Layer 7 of a small transformer language model trained on English Wikipedia (18 layers, counted from 0, width 64). Numbers have three digits each and are written without spaces.
A neuron's activation on a vector x is GELU(gate . x) times (in . x), where the dot is the dot product.
The model reads these tokens: "'s" " reg" "ular" " season" " t" "it" "le" " in" " 202" "4" " and" " 202" "6" "." " M" "aj" "k" "r" "z" "ak" " was" " se" "le" "cted" " the" " con" "fer" "ence" " co" "ach" " of" " the"

The vector x that enters this layer's MLP at each token. A number n stands for (n - 500) times 0.011.
0 "'s": 622594326445490537601393656456455520484433306538517704684624559494471535347217489413350363567682478541509313474544403440419508420635317608599609464492641423559636357739602619444595563465744464
1 " reg": 493402334734685565422575360473642406536362744693511444774526590432559593645513501701457338495614396450402373528585517464519513381729415357476584456478679334409517602763488505476558615463495356
2 "ular": 677700425626608538533528450634403458544406553532761544615646493363596547312524473419478342518419641437389358360547507450271430495612434463706591533111609449459475589586623541435502761275578498
3 " season": 513507538552448652571468612419414498484562760640459566622571437464612519346443623294346189379635365516407491599524609342397449461393297383476364327389406504523568531514725653434374784445585427
4 " t": 306431379517477583521490601396452148677551672493534457559391561507713481429401568604359344551608524601331401648651511460505476390494314395349549760376662574480418538609435548599632745508561609
5 "it": 625623444585530509533535447300595456520467665365335463443318354405348393477485634571444237346440519572217325535438362529458504503477517485652573771411482612601542718471563560518512542253448680
6 "le": 633545470545481600449599385346463475460533398517712579547617483455577451368420307357233504512560540449306560469720522366483431385604395443531353424534382504366597634421628775417415906569500498
7 " in": 430559428357487418396546535458402603493546566550426431686486548344640338546224481586400071306557543484420396803573380461397436502571392644406491610538541467460632427608280369476362628368546480
8 " 202": 385554512244584624582314548595316374504646531535441313597260366434605374443321378419467464343493405530447527467569524509500427728416267312598461470546786467624518376532469522282563501500541365
9 "4": 441364463536475519491433413540418411505398523453594283465519319373581547466178414189359461269529516623403714503638671477478577590398360441586400428450753460349602708457378582504618569457523450
10 " and": 437652460479456498356462548384411490614333546482579509533393557435473482347042505382385374376661567449440417603666328467407442365523450556464492413478643632467602487551488693452595782353587511
11 " 202": 377535523290617615546293514643340380508638517526455311602287371428581384486280400353489479373526388563392554469553531497508436763426270303633444483545783434619564418510482521340564449537556380
12 "6": 460403452521522492429431423497450408483406541448565303487508301404599576493171456205388364276539529617382675456587642488513611612348338492582392475445731392332598760408424610502594543463543451
13 ".": 604695410545564350550479565586477510530666308327505439371453464494494629565145531359440345548646528421509459682549735313447447404553489605533510352644818567526558697666384595477517536402402355
14 " M": 086463357497518434497492565583435524502370457599296501525616429441648465512314501667363717572514425482480445683575611377541385562540423623463447499455546354598635633717389579595727630484429460
15 "aj": 410358226521482355462445479391508467474474609512546387445598448424585525520622396444443538470412493604357635697590454641572327611597376411780557477514609595679594506600284398331715351410665523
16 "k": 449289279534713621573562715341350417419502439409457511440571453447610425541575306468582744552556404550644666727555467680580403449628355522591545525408858437557558544308348643381503477524526525
17 "r": 484250431460548542470554565525308472536544426425323364449592488570467671437435385465471730503587676436443448453730304417680255312482608373221507554509635438578509748658416327402556440576564522
18 "z": 568421252538711535506425523532396342620463396216482459499628421497636516405487381423578720715513680537537523568424278610608464472538331513410391561389604471608663499462441873487426556498502554
19 "ak": 576317244510737513420488556478318351457421517358408441518479507419606598411530449323549728617317587687654400588525381547303227581489407545460481559581714405530649517502397477358488413506478594
20 " was": 426781449590553670398345452537527520549427446480340620435499572381435440415263402445348139279637325464397431567487293671500315555552349535574498530627512619391542456715515454519457622464641524
21 " se": 457594368579594608468483312557545534353506636545561580547531383527667438432323524646272045405463310523302416534461244354464405394615471510369387601573506322447506584705506507400506536444583512
22 "le": 475728467530586662466415369474486472527386443618690530468594498545653482391569333543312383308500423201289426611724402295484399286697347455487394454390317475482419499487676533298446650478491424
23 "cted": 534485401600591518546493454668406548397396405600552382601523443515520247253482348272308067379526536357537428547571404631462282468536296594694625417521486505372513378517653638540579612499396509
24 " the": 389618350522479561552399719454510402535347471445266598834419607516623417330225481571418267472582443597357399496550587347310501490683468657526474506547590515511655462741486407387627618415564526
25 " con": 444600420541532521412664469565578546374580725601369477593417545484578391674278447605416190493544440658290286635566275338425374400616420565398536561645637355514521457611389395430341586379663441
26 "fer": 378559471594378542583455397789513299589605593410425416451577534494610405519572398389517071332572611556378646454636407396407420520508489442391593504385354448556502543675718538371516724275218525
27 "ence": 604302405565616620489565507562438613375392510470585478534606510365625609437372394333320323164659574375463301590542400493482480378619324483623285508488376514310405562716572737453444591373444481
28 " co": 457663481679497682364532385531668553485383680391265456581605446481603511437263554545392222462495359546361339610495412358457313471501553396335493640621440438360431462511563687411461761388455539
29 "ach": 536487474534599488276373784605420570396217572266570506575427457502717381429550505389411287444549480491464587640688525447589289652526534503513275462483655463482403524555698324406474730302481589
30 " of": 393642411419545502406603528420382491523424450542515368656397643451507343535223477411443058427575636473437309648618409631401366530638430529510435494374457528473657460458454542375492823411640428
31 " the": 406579360515471562567413735446485415527392493437319590874455609534684439337233457579406294494518478602398407482559585339300541476698510622506508451486578495514661415766488417407655673409563520

Each question shows the input weights of one neuron of the MLP. A number n stands for (n - 500) times 0.0015.

n51 gate: 464555423540398467493553462428490551712458548713522549753512725585521570552541536271502587754654599515455400445539398499328443473559412466564612368440535614517445440526542382450357534452483598
n51 in: 428533484450420395544511458289452763477535621547537702563478693481464442630400508408500412434513318498545545407537530535580670575604488559442603458452591750408421748444342591622613664650589494
Its two highest activations, in order, are on tokens 10 " and", 30 " of"

n28 gate: 554554403408584540425540529462355347337447590479601529532552452374561515624482687616524601609453592593492353629489301466484562688552449675446586567448394498733505453429507593613566366487399401
n28 in: 499660538386670564565586436600549641585395354352450406424372453563389553602439465515572670420648523292463485471568629564557490469624530457418549534499592425562395497567512389529571607563423449
On which token does it fire most, and how strongly? 14 " M", at about 2

n37 gate: 756487665628553568689465431493497681545491586628499621687520399458693380442536737497481639615523425549625562536677451554476545420453486459577573435427441516405520460492541435523396709652461552
n37 in: 571744554525570316702365511647526386541563343619431600487332514477615610503396348317540418517262533395471468310554501417559422523468506335367607519610595461494415548489518616463523540454429394
On which three tokens does it fire most, strongest first? 2 "ular", 6 "le", 23 "cted"

n54 gate: 415499451501522582424368508600477536429350532457500484510490541350453470493411517627473438592379398460620488264542524458468439487417521580352302581246444524357427397614592567575493503480598494
n54 in: 476506505421537485546516514343443398586601552600444592383640565515524488401541375561486432688451454569480345420565445403522408444472475421635585642426489475594485731437364463539481502636468499
Which token does this neuron like most? 2 "ular"

n15 gate: 460634366512583504434340459359594509619463486662513547581506472561495409526585609419358645433261344714366390278371626531480684496434423607573418605487517514559622219530502485447560363700547514
n15 in: 718427512647649649633608515556431488477367480710601574498554534703447329477560579416444539733704473764656391524462695426466509469391320628342286500607501413358679374520386533684344430601522352
Which token does this neuron like most? 0 "'s"

n50 gate: 446461492693407595449594379548426373552512445614296643400481516678572401602469503573361463670586488542637403379492566463476639440483453400529651569562271445534700540538545483574661615512546634
n50 in: 519596520500478492399336486426513349485729488489580485471443492460553527598431564563633470457631537673612542507491786430451525552415356512292472491461613385554514452568267572504469602421447462
On which token does it fire most, and how strongly? 4 " t", at about 6.3

n2 gate: 492324534489443517580443494514618497455535480637490469457500304500514406657655417481545599591332584545424547481605412454595504600507441439571509565670652574676507609634692544536637545491611493
n2 in: 535449520495482659572459564557426593430420654501592446434528412581620520512253511513452392401543520496501483467575582495539429597626406508471566493307536385476441418293402617602443518634400688
Which token does this neuron like most? 11 " 202"

n57 gate: 563339537487422657373592655561460726420400445478685393587454358568445340476409484437533626381418567636440509512448360628558438470456352418515441567568592400424456522541547558387578529521444642
n57 in: 539504260586526521527488507367610622408617592336615573604350563476320610389399356484416434569576524406567482369513495542415351504563403655398494576502527625412520498541520548604517455351604645
Its two highest activations, in order, are on tokens 27 "ence", 23 "cted"

n9 gate: 487501526342556599541540539523498487323407491340448484715486359672186660350616389518586601535486519453504527585407560405357537475443452567546380370580344550480423640627586313586644498475487673
n9 in: 370437596437412560495399519588404509478463508600490478443551520369653538613416629684644444491662386458465391576473441526613344410693681472348560451691601317452498519386493642579411351446562504
On which token does it fire most, and how strongly? 17 "r", at about 1.7

n53 gate: 396411580502360662564464685461600531569523557398613348594428537379511568553501537464506439466265462567506393527307319779362679611597497542516310401512471303475523526542461328563589447554457536
n53 in: 520445401497464474548357433492419433423691470480563556639559447402538550315500438525604411706530525594427526527302419698276449611720484361367365453574483456445495561339610511614405598425474331
Which token does this neuron like most? 19 "ak"

n25 gate: 500549544476596488557408604718413637461616347671496496546378388437477376571637499616521475317505662597520499396499465524516442590239571606764367404649329415433479547510529491491325320376554417
n25 in: 401281466430453348479516572515542535543628448266377578489523534628505606285570455477353413624398527405503622424615583299453562553680352379322637445723564600643550581609513667447530601508443650
Which token does this neuron like most? 8 " 202"

n43 gate: 581480511344436556421367522458426461496490510442545531574462588642413521698664444609746524443487542502346573455391317404408544409538443464472654451586645277609371582511531280476553470486613646
n43 in: 601579651432368555664415565401454539486571471546541468426634593503445609602558478428554215446324550465458498336467378333619620420480356372728543639691701509596452438469428417526441721454446511
On which token does it fire most, and how strongly? 25 " con", at about 2.2

n48 gate: 569604524709596496584621364423278521643577547633526535498542554477253415363584389364504562633463564437562463402489643356730475692449528584613386548450337573529566517572586621439545560469518626
n48 in: 461455664578340576621507318415511500612431527433615632458478401427411558569690418526443581635602473578385289390585537421484626455287475508560648511588489449600432666473501497568576348463537582
Which token does this neuron like most? 5 "it"

n4 gate: 553503488268329508599295668603360638516522662386641414526573476506499336686647512444488562427521613504598722458611554687585547452321409449531545602659437456484413518638583450495549561414486490
n4 in: 557460334573563588769513537527355441419635574403536429467524460376481454452682496477589585701585406693682662466506470328596391413404530475620533722312636601583692709652469630329612438358442540
On which token does it fire most, and how strongly? 26 "fer", at about 4.5

n6 gate: 365471537562452370433552470298455578724444516646535609531551495533506442494628475413434444443438415433550603558611501393522538643547390563380523579610491511556412464340591603514615229517483522
n6 in: 390478378471362442397467421400515471653504543500538543365578557546633397449720402431616585429451420280425543478533243515595405501518469485352637438490539545661592529314453506409643339577501456
Which token does this neuron like most? 15 "aj"

n5 gate: 534521477412416797713446477516503432536523370443442464655448616539529494358559555319436567353535467707581438284461555582399568529556357647613451508454537642444490562567382520346534500343640408
n5 in: 230436548514533505597459508317691484656261438606479647531499573522489330531423462468436566390579456780658455469438484712402426614518416471575516484654510418583512581476487435501337471473360571
Which token does this neuron like most? 24 " the"

n52 gate: 396718429510454481527479410465505606550584624454521523488497408479554429558416503312582488301412304392593472667399388294518474425593834358552498841615483400473434518419419443343537449600309361
n52 in: 582402522556531593446215573609556579302621584452325399511621377604518383458772359351288525495454411451481565463212579475407602536668312561579408430361539480538541521595508511445505438498606494
On which token does it fire most, and how strongly? 21 " se", at about 3.7

n1 gate: 561495545560494506533366450523648629436502651552438409624136494471477444696571654602506396373503614569497490158489433406752434363585542600243649466617363457454677378534671469456637352455577404
n1 in: 469592557559533557636645478437643509509254465615532329619529494341266689518432604700393524524575599533640606337399576316570460288461422390357699427521404410449580495464384302550703601716434512
Which token does this neuron like most? 1 " reg"

n47 gate: 548530602426542570514421433423441532622484631516628581503568525428673513355449385578309799357378571665309515509593418563591521385460546563510442395629348472616453553402558618421662628468442343
n47 in: 493656588391461622499623445498459669514328569506551600362503532409416481587552508471378485247614602628477383456483438352440564463639575464479424540516365394501339713458491506552418428438577479
On which token does it fire most, and how strongly? 22 "le", at about 11

n59 gate: 476236562546454381567366290439662538498600527368553582580475475494521405409610379664590337500383470393517395427154382473506426438532482392632611613528532494418507614479590330665420491427609544
n59 in: 350486259405448430515557623528499591516587474567365370415428547532510422432500393627466241538461501596696465503540425314478373332537613495499481319423460416355536437474303317639475455432467468
On which token does it fire most, and how strongly? 21 " se", at about 5.3

n23 gate: 500502729685581358449339576674687638706285405414444386509524607523582636615501701526562631410540467480497411495379609447381528561443561563511298404503330538339622617408449557434456565672447496
n23 in: 547321327573570544451389553311508691487576487591647508402782362804603502414465410598462626428475555477495598618597453389442441439343514483464355540421525669391496552388649529502446456637317651
On which token does it fire most, and how strongly? 27 "ence", at about 0.7

n40 gate: 464501471373507360433559555557664446405291432552458516558328357482555577360457686429682589521532340463625746453578651477534599614451477436433412450455398655583527468473488560560491531215419469
n40 in: 629615446255462568379576567473553580419494548406434407667422424542618531503437628255510501429536681441626617537500623650422481494386584482469486526348412558525490422611678674349384506373431302
Which token does this neuron like most? 29 "ach"

n49 gate: 414593589533445471676461458529539525439676578737327608536371393488421399581525477494683444660641353373504465585508623310354666644217303454547353614520313515454383398533526434423351331378429419
n49 in: 501686263418422558684534512389582636536511657454524643730561394758677586546555588522414387468597398581528386371427657346453555347542295424744639448797374466462510400604589477391493423504428335
Which token does this neuron like most? 3 " season"

n27 gate: 525581496535478654540557515476453455528632570529557345478353440447452550658651537503785517724496392513538399540535403602478445435432531359384570583632575418494477305590659367520631421600493593
n27 in: 493480503567568402501686310338559662527413406416551581589602710391482512690539420365346236492463521479655425430520477466522552497486429552683610466416414578467535596421417377424710683480437416
Which token does this neuron like most? 1 " reg"

n44 gate: 553559452453291453610314258402484514688520522602758692509563377488387587397491544352362524511657413604505588669387525304588594463413462561673515657501431684348591566457633594432535489545583300
n44 in: 405299374459493535712512433649385332677375413467586513420610445588521510469509506622440708425492570599414557679318544299559412522424383516827481617411370550752548626475469548556517583464438588
Which token does this neuron like most? 9 "4"

n8 gate: 676625464473393622522416503419477469516447588508664297479465383508376266454565478584627301488573490313356464415665406575388591574592555319518469645432505569400639461536505548531516446681463367
n8 in: 588678672444446623574538769390377404618497665388576540605498400640535563343513474554461389503455403408444483592555596607667518588380508348470474441484376460382481376421505486471402518442344377
Which token does this neuron like most? 22 "le"

n32 gate: 594429579623576509480554610602544576495592566687461360513508252651439428468361543507344555278516476482495604497542385466614596403559438397664534414431346402307462319507538380485651439450226400
n32 in: 328605594725398533483445446624439433428424789483471534704498557426425540523382615453696486429549418554419514569474419515487392522691591524535641487521520577537365624432526529739569252404613490
On which token does it fire most, and how strongly? 1 " reg", at about 2.9

n17 gate: 686307493470388417617568381633270587410296515472396567587470489496566598628567303432451454461433613559599476412592554586628613549410486455384394362402719527399567459491642415638419462455399590
n17 in: 619338476541479562655498479459387557301543340653450676479422526352445511436528429518355420584545312422569494378492528537509633263344486530518428414390404324542442490574437641527320446451599388
On which token does it fire most, and how strongly? 27 "ence", at about 4.5

n56 gate: 609440548397710476714555483583642554604570530547529558431470454603357344480679568604496599670539644503513467610283462428639316542507657415543369680461607368398504587558534487381477600501346462
n56 in: 461445407588457567390528535513570529531556546349501430427577521533572372449390408552438390406325348451492705308673530431550670481411484588477613442299655609507465360403353541571511470586340465
Which token does this neuron like most? 16 "k"

n0 gate: 404586390533557385427539483428462644361499532509593634516421525641440464416446618428392735557479560584487587419485584440352472597548513606344491519407580415406687444565508471562592470380453581
n0 in: 407643481497454495562480526498416744505615607376431572493389549565576485712509405540419522511478450453540376390346555366517417494466534445424538517373568559459585409580352658661576404494449681
Which token does this neuron like most? 14 " M"

n13 gate: 491470482473421613337385252555603759650519516581340550538326627485446456648516541398397495397435490420544544416329473526399471640552678540538531469691534444568598535546334501655593502534408536
n13 in: 477646539395436393608511537711452602542453443414558537549549370487517562390310581414539544506542378445425397511722511582811580384554462436243505529450416614430399333595518578382537506490509426
Which token does this neuron like most? 20 " was"

n10 gate: 427654538606453430589433313623446341394294502566616457569491600465262433528552660577472523448429523632740519523593356458565369474477523372591516549590600793367540543479503334404605509270650400
n10 in: 310486652623416369482468567403529552375356534620436640550643436554450464346577634529264560488413550524348432597624523175413563561480447521471446550416443598667552395818515595533342452408420333
Its two highest activations, in order, are on tokens 10 " and", 2 "ular"

n18 gate: 669454499646545366495661618511544555465559524517434709378426543502463494460572591709536293362596547508593609392501535404577565498598376322499633348560304444518544529343558536413498463613520439
n18 in: 617595515584548437547729397530499607514636423372500682526411498415438379614539427561396357586604576579536740483722608363418456484438354365533528471537563598501613573546414607294456480538739484
Its two highest activations, in order, are on tokens 3 " season", 6 "le"

n20 gate: 552411564582622522555651576380618367564493415568576298266489420386520450542618418507380549452601546494555416517557380469581472385502723564547433478414429429519597628618639500546577316496419471
n20 in: 580390535671459464579545696332629419331493521522401582467473393503466347579427562533475406623592451526529536550449461453745445350549667523338665587509523490599394464499603513530465339439607574
Which token does this neuron like most? 17 "r"

n3 gate: 498570602764317439501439560246585605544546605460478556595385499509544532679653400525381269610352554555500456379576477452640654541504431395635664616511275611455487544401637434812453426470479343
n3 in: 458508410531377229593432511362566386454691635478384377686410554606578608821517605448295391774308437514380428365501571224521545464586588244453457560361475759565683561415353571453466634406467568
Which token does this neuron like most? 5 "it"

n60 gate: 522462443541432390409447331454597607507540555474509514500505622350486411471436413716440544524494508458377563276570471518498475345447472447614554602388587467590172654221514500500369594485513542
n60 in: 456588357343288474462520272507379542625568606673578509429358533600436574593574422539481539406531475448430554491472318592363608595451525433522660541522538401322528620455467417529573560434344617
Which token does this neuron like most? 5 "it"

n36 gate: 515585614550462464608341381501457492486648549583545502480519528392477427625392585432714450466621406528502537323422561477599613539429574568474451386587453541470413445434528288653475387540517333
n36 in: 639741594480492365638431417356445386492706491562688434531273474350437453532263511321698445559428464672568671309334472521520602514393517538614423410468548499261492284463524286527548378683459490
Which token does this neuron like most? 11 " 202"

n58 gate: 459556330306534372603459472362653469456397485583519588456471546484419531447364663567517608475538555509561438579364595407431586711445433365466448487342319441483418539264471540404482501600449414
n58 in: 519338507531721458463653637593599556351426488345349633476545542306538475502476344457521479615572652235384304418741477433509381519525523465484361408539612531575682541560531536383600467486421626
Which token does this neuron like most? 14 " M"